Layer 4 of a small transformer language model trained on English Wikipedia (13 layers, counted from 0, width 96).
A neuron adds its activation times its output weights to the MLP's output. To switch it off is to set its activation to zero at one token and run the rest of the model.

Output weights of the MLP neurons that the questions are about. A number n stands for n times 0.0074.
n4: -11 -1 32 4 -9 -9 52 -94 -9 -11 54 -29 12 30 -20 -24 0 -41 -13 8 -11 -32 -26 7 3 -37 11 29 0 -24 10 30 51 42 -22 38 32 -9 18 -20 50 -31 -24 18 21 -30 -48 10 22 29 20 -39 -4 13 -68 -34 -5 -30 -28 27 4 2 -2 39 -6 -24 2 66 0 -46 -41 -20 -21 27 19 60 8 -36 45 14 -3 -12 -32 -8 52 -18 -26 8 5 -24 19 -16 -18 17 -3 -18
n46: -36 18 -7 33 20 -16 -12 -7 11 2 9 -10 -12 0 29 12 28 -7 3 22 -37 19 8 -8 32 13 -20 -10 35 -16 13 50 6 69 15 16 -4 37 32 -54 -5 5 65 -15 50 -25 -4 22 13 -1 -5 43 -47 19 -16 45 20 23 -28 7 13 3 20 -26 39 -23 46 -2 20 -6 -10 11 14 8 -1 21 -69 14 -15 -13 4 22 -2 -3 7 22 23 -9 -18 -62 46 18 -11 -28 -1 33
n59: -18 33 -24 -4 -16 0 29 -43 30 13 -4 56 33 -11 19 1 -27 27 -21 -10 -74 8 -6 6 -17 27 27 93 11 8 7 14 11 -17 -33 -34 -35 -25 26 -29 3 49 -18 -12 8 30 3 27 -17 27 2 37 -1 18 -5 -6 29 12 9 -40 -11 2 10 5 20 9 -21 66 23 10 -47 -20 -7 54 0 -37 -15 23 48 24 -5 38 9 -41 -31 10 3 -7 -30 20 -22 21 -20 -28 -7 -46
n81: 32 15 -23 6 -55 19 -9 -53 51 22 55 -7 -13 -59 20 20 10 0 12 57 3 -41 25 4 -24 -22 -3 -22 -27 40 -30 33 49 12 14 1 -33 -25 33 -26 -43 40 -11 6 26 33 27 28 70 23 -9 -15 -15 20 -44 -32 30 6 -48 -34 -48 -24 -17 20 23 -45 -9 -11 27 -11 30 12 -15 -25 -38 -6 -67 28 -24 16 57 44 -25 -17 -38 -35 14 -6 -53 8 -16 12 -42 52 7 -18
n82: 10 30 -48 1 25 11 -20 3 -13 37 -22 -8 15 -30 30 -30 1 29 21 22 -59 -17 -5 -37 18 22 -16 9 -19 24 1 33 -7 -26 19 18 7 31 8 -35 -4 36 30 -8 1 -13 -2 -3 33 25 1 44 -1 15 4 43 -5 91 1 -12 7 34 25 12 17 -14 -2 22 -4 19 27 57 -37 -2 -13 7 17 39 55 12 6 22 -20 16 -11 20 7 55 35 45 36 -15 5 10 -2 17
n113: -17 -43 -4 26 -35 10 -17 0 18 -35 -16 17 30 -13 33 52 -17 3 -18 -53 -2 -34 -65 19 -7 4 -33 -6 -15 -12 4 -10 0 30 -15 14 -18 32 -41 5 -18 -8 9 10 12 14 -13 23 3 9 -25 -13 23 21 -8 6 -5 -25 7 -41 -49 -38 -43 -8 25 0 42 31 -80 -1 -10 -42 -40 -12 -9 27 -6 -36 -22 34 50 -16 -13 -9 -22 36 15 -54 16 24 29 -9 19 41 5 7
n136: -4 -20 11 7 18 -8 19 -23 16 15 8 -19 27 18 -8 -2 -4 65 17 -3 6 -24 44 45 4 1 -7 -1 4 -33 26 6 -6 13 37 26 -37 12 28 -17 -16 -3 10 25 63 38 31 -32 -44 -42 -22 17 67 7 8 -5 -5 3 -13 -4 -8 -8 53 -13 26 15 -16 -11 53 -28 15 24 28 -9 -17 -17 75 14 4 6 16 19 7 2 -10 -23 37 -15 22 -23 -10 12 -6 -44 -1 -12
n148: 11 42 -38 -19 -21 -16 59 5 -23 6 -23 -10 -19 42 2 -59 3 -20 -10 25 1 -42 -35 32 14 -47 -33 10 34 48 -1 -8 -19 7 -3 -10 -14 14 10 19 -19 -27 21 -31 -25 -8 -32 -17 -2 -2 -5 -9 31 -2 -23 -7 -40 -18 14 -35 -22 -6 -35 -4 62 -25 -36 -50 -13 11 -21 -17 21 5 30 -35 -28 -27 -40 34 -30 30 -7 -33 9 -28 23 -22 64 8 26 -30 27 -4 -3 -52
n188: -33 -24 8 -29 26 44 -41 -43 35 47 -71 -20 21 11 -13 -22 -30 43 36 -16 24 44 -11 -11 -20 46 -39 15 -8 29 32 -17 38 -11 19 -26 38 -15 -7 13 23 40 -12 9 43 -49 -30 3 55 -5 -5 11 22 -4 -28 10 18 -41 -20 44 -58 16 12 -14 37 10 18 2 -5 11 23 28 44 -12 -57 -14 -52 19 -9 86 -30 -52 -11 13 -38 24 51 -6 -34 -19 10 -1 0 -22 45 -4
n256: 23 -45 11 7 -32 -58 -21 13 29 -23 0 18 -11 47 -7 33 17 -24 -36 8 -7 -5 20 -12 14 -9 10 -20 -47 16 14 -19 73 24 -33 4 -9 1 3 -6 -9 -48 -10 -13 -18 84 -27 -15 -68 -33 -40 -23 18 11 9 -23 -10 35 42 -55 4 9 -29 6 53 -57 7 -8 14 -13 -50 -39 -24 13 -2 -54 18 10 -32 22 25 -20 13 -68 -21 -11 -16 -33 -9 -8 30 32 -20 -4 20 -23
n270: -25 25 2 -15 -16 -58 -23 32 -66 -54 18 1 -72 -5 10 -59 5 -30 -29 12 -24 -27 -28 22 10 3 -28 9 10 19 23 -12 -43 21 17 -16 27 -9 5 5 -29 -10 -54 13 -16 44 -45 16 3 15 12 -12 39 2 -2 22 -48 46 2 6 -49 4 -21 13 -25 35 -3 38 -15 21 0 35 -24 -8 7 -14 21 -59 -17 -50 -14 21 73 -4 47 16 23 4 21 -12 12 -36 1 37 50 28
n279: -15 -3 -28 -5 14 21 29 31 35 -36 -11 30 38 -21 -10 10 -14 -11 -22 -27 -28 49 -24 9 -41 -20 -17 -13 -9 27 33 -29 -17 12 -20 -26 19 -10 -26 3 -22 -38 41 28 7 39 -16 -30 -19 -8 -9 -14 -3 35 -46 14 -21 29 26 7 -78 -25 -7 52 -27 27 25 -2 -7 -38 -57 -56 6 36 23 30 -14 -8 25 36 15 53 14 -54 9 -42 37 -4 0 -8 31 16 12 10 4 -20
n288: -20 6 -49 -28 12 52 44 22 -6 -26 -35 20 15 -32 -9 58 8 77 2 26 51 -11 -34 -2 -15 -2 41 -12 29 -21 46 21 9 -50 -45 9 25 -17 -39 -34 -13 -12 6 -7 -62 -44 44 30 -45 5 -8 -14 -21 2 -9 20 -33 27 36 -55 -27 11 2 2 16 30 -18 -18 -29 50 -22 -14 -33 -14 -11 17 19 -13 24 -23 3 51 -5 3 7 -13 10 1 20 -5 -15 5 6 -28 7 -28
n318: 44 18 -15 26 -16 -8 -10 -8 -5 3 -19 6 2 -27 -2 38 9 -28 -34 -29 -23 -12 -63 44 13 17 -10 -23 -15 17 15 25 22 -33 -29 43 30 21 2 -2 -26 -17 -77 -58 20 26 31 13 8 -26 -4 5 8 39 12 56 -40 35 13 -14 -2 4 25 -1 21 20 45 28 -15 24 49 -11 0 -46 -26 -10 -9 -30 -2 0 -24 7 -55 -16 -9 -10 33 17 25 -8 16 -14 41 -35 -37 -12
n364: 12 13 18 33 -18 8 21 19 -22 -58 15 -11 0 -46 0 -33 16 -48 -2 30 -10 58 -16 25 8 9 -2 39 51 0 -1 25 0 21 22 -28 25 -12 15 20 27 4 24 -19 50 -56 25 -24 -26 -8 -6 -27 -4 -42 15 34 -2 -28 -25 -43 41 52 -31 45 -54 0 36 16 4 7 19 60 18 2 -16 -30 -37 47 29 -12 25 17 47 7 -2 24 33 36 -8 -43 -15 9 31 -36 -36 -26
n381: 12 -6 11 -43 31 35 69 -31 23 23 15 65 33 -3 -11 -2 48 12 -19 -11 -29 2 32 -3 -32 6 22 4 1 3 -31 -13 -38 23 14 -51 28 -2 13 -7 18 18 -4 -6 -21 24 -23 15 23 18 3 16 -18 -11 19 13 -15 -55 23 8 -4 -31 5 -22 -23 13 -19 -5 28 -49 17 53 25 33 -30 35 -45 36 -59 -31 10 -8 15 11 58 -18 -22 -21 -27 18 19 -7 13 34 17 -8

Each question names a token from some text and the token that comes next. It shows the activations a of the neurons there, in the order above. A number n stands for n times 0.16.

Then comes g, the gradient of the next token's log-probability with respect to the MLP's output, scaled to length 1. A neuron's effect is roughly proportional to its activation times (output weights . g). A number n stands for n times 0.0056.

" E", then "rd"
a: 0 0 0 0 0 0 0 43 0 0 0 0 0 0 0 0
g: 37 1 -31 -35 7 -13 -19 34 -17 -16 -8 -1 26 -13 3 -19 -19 11 -7 42 -14 -6 -6 -17 25 23 -23 -20 17 39 16 45 -12 24 -12 -9 5 5 13 12 -5 -20 -15 22 -15 4 -13 -19 -10 8 -4 -42 3 -28 1 -6 22 16 -2 -31 19 -11 -12 13 -19 3 1 1 1 -7 -23 2 -34 10 0 -1 25 22 -9 -1 -13 -24 8 -23 -6 -12 12 -20 9 -20 17 15 -7 -25 -2 6
Which neuron, switched off, lowers the next token's probability most? n148

"s", then "s"
a: 0 0 0 7 0 0 0 0 0 16 0 0 0 15 0 0
g: -22 2 33 6 -34 3 -9 2 27 -4 -15 28 19 24 7 -5 -12 -2 40 -4 -11 -3 7 36 -3 7 9 -15 10 38 40 -6 19 20 -5 0 12 -17 -20 -8 6 8 5 15 -4 -21 -24 -12 -6 -5 -6 -32 28 -7 -16 19 -5 -42 -2 -22 22 -15 9 4 -10 10 6 -7 30 -6 33 4 31 5 -9 18 33 -12 20 -43 14 -31 20 -20 -1 -10 -11 -9 15 6 7 -21 -12 11 15 -1
Which neuron, switched off, raises the next token's probability most? n318

"d", then " P"
a: 0 0 18 0 0 0 0 0 0 0 0 0 0 0 0 0
g: 36 -11 -16 -2 5 35 -2 3 -27 29 34 -15 5 -33 -18 -19 11 -19 46 17 7 -22 -8 15 11 8 25 -4 -4 17 5 31 4 -3 4 58 -2 31 25 -25 2 -10 -1 -35 -29 -20 15 -18 -11 0 2 11 -3 5 -11 -3 1 -10 -16 19 -7 6 18 28 8 8 9 -10 3 28 12 -6 23 6 -22 -4 14 6 2 24 -21 -4 0 21 16 -26 -16 -2 31 5 10 2 -1 -18 -24 -2
Which neuron, switched off, raises the next token's probability most? n59

"s", then "k"
a: 0 0 0 21 0 0 0 0 0 0 0 0 0 0 0 0
g: -6 -1 9 -25 -10 9 -16 3 -12 0 -29 -28 12 -5 11 -20 4 9 9 8 20 -15 -10 3 -3 -26 -43 -1 -28 9 22 -23 -23 -14 9 -6 -3 15 16 -22 21 23 -32 -3 1 14 -21 -40 12 33 -12 -34 13 35 25 5 -34 18 -8 4 14 8 3 -2 -25 18 6 -3 12 20 -1 -3 -8 -50 -21 29 -12 9 -6 4 25 13 12 19 5 22 -11 -2 3 -22 -27 27 -5 15 5 -17
Which neuron, switched off, lowers the next token's probability most? n81

" the", then " O"
a: 0 0 0 0 0 3 0 27 4 0 3 9 0 0 0 0
g: -47 -23 -23 -5 14 13 -11 26 -5 10 19 42 17 -2 29 24 27 -14 2 -3 -1 5 10 2 3 14 24 -9 8 -7 24 -8 -14 -19 -1 14 -17 15 -12 -24 18 -22 -4 -10 -30 35 -4 -11 -17 -7 4 20 11 10 40 25 -1 -18 -28 30 -7 1 15 1 -15 7 7 15 1 6 27 -5 -7 14 28 -14 -11 -31 -20 -25 -3 0 16 5 13 2 6 2 9 -8 -58 -4 -17 -5 -9 -31
Which neuron, switched off, raises the next token's probability most? n148

"ra", then " I"
a: 8 1 0 0 2 0 0 0 0 0 0 0 0 22 0 0
g: 22 -12 -32 -33 -7 -11 10 -16 25 21 8 0 3 -20 -5 3 -12 1 -7 11 -18 -24 -23 17 -5 6 35 -17 -1 -11 20 21 47 -2 14 27 11 -10 -8 -15 15 -18 -12 -13 -28 26 17 -6 -6 -25 -31 19 -8 20 12 14 -7 56 6 25 3 -19 5 2 -8 2 -18 -3 -23 13 -34 -13 43 -3 5 -24 27 14 -11 -2 -7 -16 -19 -33 -3 -12 -16 -2 13 -2 -5 5 -14 -1 -26 0
Which neuron, switched off, lowers the next token's probability most? n318

"el", then "ve"
a: 0 0 0 0 0 0 0 0 11 0 0 0 0 0 0 0
g: 11 -4 9 -11 32 -11 -22 5 14 -11 -47 -7 6 -13 1 3 10 -19 3 -19 9 4 18 -40 3 -51 25 -17 3 -24 13 -4 -21 34 29 3 -28 21 19 -30 3 6 -24 -34 16 18 -33 8 31 -4 -1 21 -23 -19 -6 -12 -17 -28 9 -21 -2 -19 13 -5 19 -8 -3 -6 4 -27 7 -3 4 -5 6 8 -10 6 21 16 -9 3 -17 20 -11 -38 -17 3 8 8 -6 -2 38 -8 -14 -6
Which neuron, switched off, lowers the next token's probability most? n188

"\n", then "\n"
a: 0 1 0 0 0 9 0 58 0 0 27 0 0 0 0 0
g: 8 4 1 17 14 5 22 -25 31 0 26 -12 -10 -21 16 17 -5 -3 -10 -7 10 8 -16 -9 32 -8 1 -20 9 -6 36 3 -6 17 -6 5 1 15 -12 13 -24 38 16 -1 -1 1 7 13 4 -21 20 20 38 10 10 17 34 -24 0 -32 12 -25 0 -17 -4 14 -16 27 17 -14 8 -7 29 15 -17 7 -1 -34 -31 37 -6 -9 -37 -9 5 -24 20 -27 21 3 -34 7 -8 -6 -14 -37
Which neuron, switched off, raises the next token's probability most? n270

"d", then "t"
a: 0 0 8 0 0 0 0 0 0 0 0 0 0 0 0 0
g: -48 -17 43 -21 -12 -13 7 14 27 -9 4 -17 3 -24 28 5 -18 6 10 -43 6 -43 -4 -23 15 31 -25 2 -18 10 -3 -12 -9 8 -6 4 -12 -7 4 16 -20 3 -7 8 -5 -2 -30 8 19 26 -10 20 9 -11 -13 -23 -8 27 1 27 17 29 4 -3 -18 3 28 -37 5 29 -31 2 12 15 -7 -16 13 -2 7 35 14 34 0 -18 -23 -15 -5 -2 -19 2 4 -3 -14 -3 -10 2
Which neuron, switched off, lowers the next token's probability most? n59

"es", then "d"
a: 0 0 0 0 0 0 0 0 0 0 0 0 1 17 0 0
g: -28 10 34 -26 14 -9 -6 42 -17 -1 19 4 -31 0 30 4 0 5 -19 -9 -10 -15 23 -10 -35 1 -10 18 -4 30 25 -37 -23 8 24 -13 5 -13 -13 20 9 -13 -15 16 -3 -22 8 29 6 -35 -20 -14 -4 2 -3 -25 -3 -10 14 -1 -5 -12 -14 2 2 -15 3 9 -17 53 -19 -3 -6 1 -9 11 -12 11 3 9 34 18 40 13 8 13 -18 28 6 10 -30 -5 12 -10 27 -14
Which neuron, switched off, raises the next token's probability most? n318

"The", then " in"
a: 0 0 0 0 0 0 0 0 0 0 18 0 2 0 0 0
g: -8 -2 14 37 -22 4 -24 -30 -13 -30 14 -35 -38 14 -18 31 -6 -10 -16 16 3 -3 -33 4 -8 64 -7 -24 -20 -4 -5 -10 20 9 -13 16 24 -9 1 -12 -17 -38 -17 1 -1 0 1 -7 14 20 -7 6 -1 17 5 -3 2 30 -28 17 -24 1 17 12 -6 25 18 -38 -3 19 -17 -9 7 16 -11 0 -5 4 -19 -19 11 -11 -4 -17 17 -14 -5 -22 8 -7 3 -35 8 -12 -16 -21
Which neuron, switched off, lowers the next token's probability most? n270

" when", then " join"
a: 0 0 0 0 0 0 1 11 0 0 0 1 0 0 0 0
g: -14 35 23 -39 -36 18 17 10 -17 -19 0 -21 30 14 -20 2 17 -19 -4 -8 11 38 -15 -2 -15 24 2 1 3 31 7 14 0 -11 1 -16 1 14 -6 -23 27 -32 1 5 41 -7 3 -19 -38 22 -17 -20 1 11 -8 -13 -3 1 3 -20 -9 33 19 -15 21 -21 -20 11 7 -16 3 4 -15 0 21 24 -2 -16 -6 18 -23 37 24 14 -17 -14 1 26 -24 -8 0 22 7 -14 -13 11
Which neuron, switched off, lowers the next token's probability most? n148

"|", then " 2000"
a: 0 0 0 0 0 0 0 16 0 0 8 0 0 0 3 0
g: 8 1 -10 7 28 -9 8 26 17 10 -16 -24 33 53 -12 0 2 -11 -14 -2 41 0 -20 32 9 -13 0 8 21 1 25 -23 30 -7 -7 6 13 18 -1 13 38 24 2 -19 -16 20 10 16 -5 19 -29 5 -25 -30 -10 9 7 -30 -3 5 -12 -22 2 -9 -21 17 4 0 -8 27 2 -1 4 -24 17 -5 -8 9 -4 -9 -7 -8 44 33 -4 7 8 5 34 -46 -2 -13 7 -7 13 13
Which neuron, switched off, lowers the next token's probability most? n148

"y", then "re"
a: 0 0 0 0 12 0 0 0 0 0 0 0 0 0 0 0
g: 13 12 5 4 12 -11 -17 11 2 7 -27 -30 26 -32 6 -2 8 -3 -10 4 -18 0 -18 1 40 -22 8 30 5 38 51 7 -36 -12 -39 1 -17 3 0 -12 7 8 28 -3 -9 11 -10 -14 18 5 18 2 -4 21 -17 3 4 -7 19 15 3 -16 1 2 -17 10 31 26 1 38 -2 21 -47 -11 -1 -21 30 7 -17 21 23 5 31 1 18 27 -14 4 -28 8 -1 9 12 -9 3 0
Which neuron, switched off, lowers the next token's probability most? n82

" |", then " 6"
a: 0 0 0 0 0 0 0 1 0 0 0 0 10 0 0 0
g: 9 0 -20 -10 5 12 24 13 17 -9 9 29 -12 23 -7 -7 -6 -34 19 -14 11 17 -2 -24 2 -9 0 17 15 9 19 -32 20 -7 -20 -4 -14 12 39 -9 -26 -20 -20 -32 -29 -24 23 8 -16 -20 -20 -18 10 1 25 -36 -12 -2 -3 17 15 1 -6 30 -7 -14 -7 -7 -16 28 32 -6 7 -16 -33 5 3 35 -1 -1 -21 1 23 -22 25 -20 11 -29 33 15 -15 26 1 -2 -21 3
Which neuron, switched off, lowers the next token's probability most? n288

" |", then " 1"
a: 0 0 0 0 0 0 0 18 0 0 0 0 2 0 0 0
g: -19 -3 -23 5 20 27 6 -3 35 -19 18 9 0 13 -25 -29 31 -20 14 -22 -4 11 -14 5 4 13 13 13 13 26 13 -9 15 19 -1 6 12 -3 16 -19 -18 -26 -21 -7 -31 -13 12 0 -19 10 -15 -14 -6 -9 13 -38 -7 15 -7 43 12 -5 -9 -3 -27 -13 -23 -7 9 37 15 -3 8 -6 -24 14 -6 18 40 11 -13 18 13 -6 6 8 0 -54 28 9 -36 0 13 -1 -4 -23
Which neuron, switched off, lowers the next token's probability most? n148

" ", then "40"
a: 0 0 0 0 0 0 46 0 0 0 0 0 0 0 0 0
g: 12 37 21 -26 27 48 -25 23 -2 -13 -26 12 2 -6 17 -25 -18 11 31 -20 17 30 12 2 10 -14 17 31 4 -30 28 7 -8 21 6 7 5 -15 14 -35 24 0 12 30 -22 3 14 7 1 6 -8 -8 4 -4 -10 -17 6 -9 -20 -25 -14 -3 21 -8 7 23 -21 22 -32 -6 14 -5 -12 4 -20 12 11 23 -13 -15 1 20 3 36 17 -9 10 -28 0 0 15 -29 -6 -33 2 1
Which neuron, switched off, lowers the next token's probability most? n136

" final", then " was"
a: 0 0 0 0 0 0 8 0 1 0 0 0 0 0 0 0
g: 2 -36 24 -18 17 1 2 -41 -14 -21 5 -6 12 -33 5 30 -16 -5 8 8 1 -6 11 -19 21 10 -21 -6 -32 25 4 12 -10 7 33 2 21 -35 7 -5 -4 -21 -34 15 21 -13 -15 9 4 -19 3 28 -7 -3 5 21 -37 -4 -14 -3 12 5 29 15 27 -27 -18 3 -6 7 1 -10 24 5 12 -44 17 27 6 -36 9 -1 6 11 -28 14 7 -17 -6 -21 -32 11 -4 9 6 19
Which neuron, switched off, lowers the next token's probability most? n136

" S", then "un"
a: 0 0 0 0 0 0 0 22 0 0 0 1 0 0 0 0
g: -41 -13 4 9 23 -26 14 29 -21 20 10 20 -6 -8 -8 25 8 -15 4 9 19 14 -7 11 1 3 8 3 -18 0 6 -5 0 -3 3 4 14 -32 -10 -3 -6 -3 -28 -6 53 16 -7 8 40 38 8 -21 -50 4 -4 -8 15 12 -19 3 -1 16 4 3 1 -3 -24 -28 15 -14 4 7 5 -16 11 17 -16 -1 27 -32 13 28 10 -8 0 19 8 0 5 17 10 46 -32 -33 5 -25
Which neuron, switched off, raises the next token's probability most? n148

" ", then "34"
a: 0 0 0 0 0 0 32 0 0 0 0 0 0 0 0 0
g: -24 36 27 -40 -6 -17 1 8 1 -9 -28 -8 11 10 -4 -9 -45 27 16 -21 -17 31 7 -18 26 18 14 -16 5 0 -19 6 -6 38 7 -7 7 -8 2 -14 19 22 -19 25 15 -11 -12 24 15 28 -4 -9 7 11 10 -6 8 -20 -15 -4 -6 -19 7 -17 16 6 -8 3 -6 -4 -8 -14 -35 -34 -29 47 15 22 -8 -27 15 29 -3 5 14 14 4 -35 3 -6 20 -22 -4 -13 2 -2
Which neuron, switched off, lowers the next token's probability most? n136

" C", then "ri"
a: 0 0 0 0 0 3 0 8 0 0 18 0 0 0 23 0
g: -20 2 11 -7 17 -2 -36 -2 -21 23 -27 -2 24 -17 19 1 -21 8 -28 -14 -5 -5 12 -11 15 -15 -18 7 -14 -19 11 -12 4 -34 3 4 -2 -11 -6 1 30 5 69 -22 2 -3 1 -6 -5 47 0 12 -3 26 7 7 1 14 0 24 -1 -6 7 39 -7 -9 -37 20 -19 -17 27 2 -23 -25 4 7 -34 6 -3 15 21 -10 0 11 -1 -5 0 6 -22 15 13 1 17 2 44 23
Which neuron, switched off, raises the next token's probability most? n364

" |", then " —"
a: 0 0 0 0 0 0 2 62 0 0 0 3 0 0 1 0
g: 17 -10 -18 -15 1 12 19 -6 4 6 -17 -9 25 20 11 4 -10 -5 5 23 18 9 -21 3 17 10 7 10 -25 -13 -7 -1 44 -5 -14 -31 -8 -5 40 -14 -9 18 -27 -19 -7 -1 22 -16 15 4 -20 26 -2 30 3 -1 -6 9 -13 -37 37 -1 5 -8 -33 -4 -11 19 -32 24 36 13 48 -19 28 -13 16 31 14 -11 -21 14 -23 -7 0 -4 0 -3 -30 34 -11 4 0 8 -3 4
Which neuron, switched off, raises the next token's probability most? n148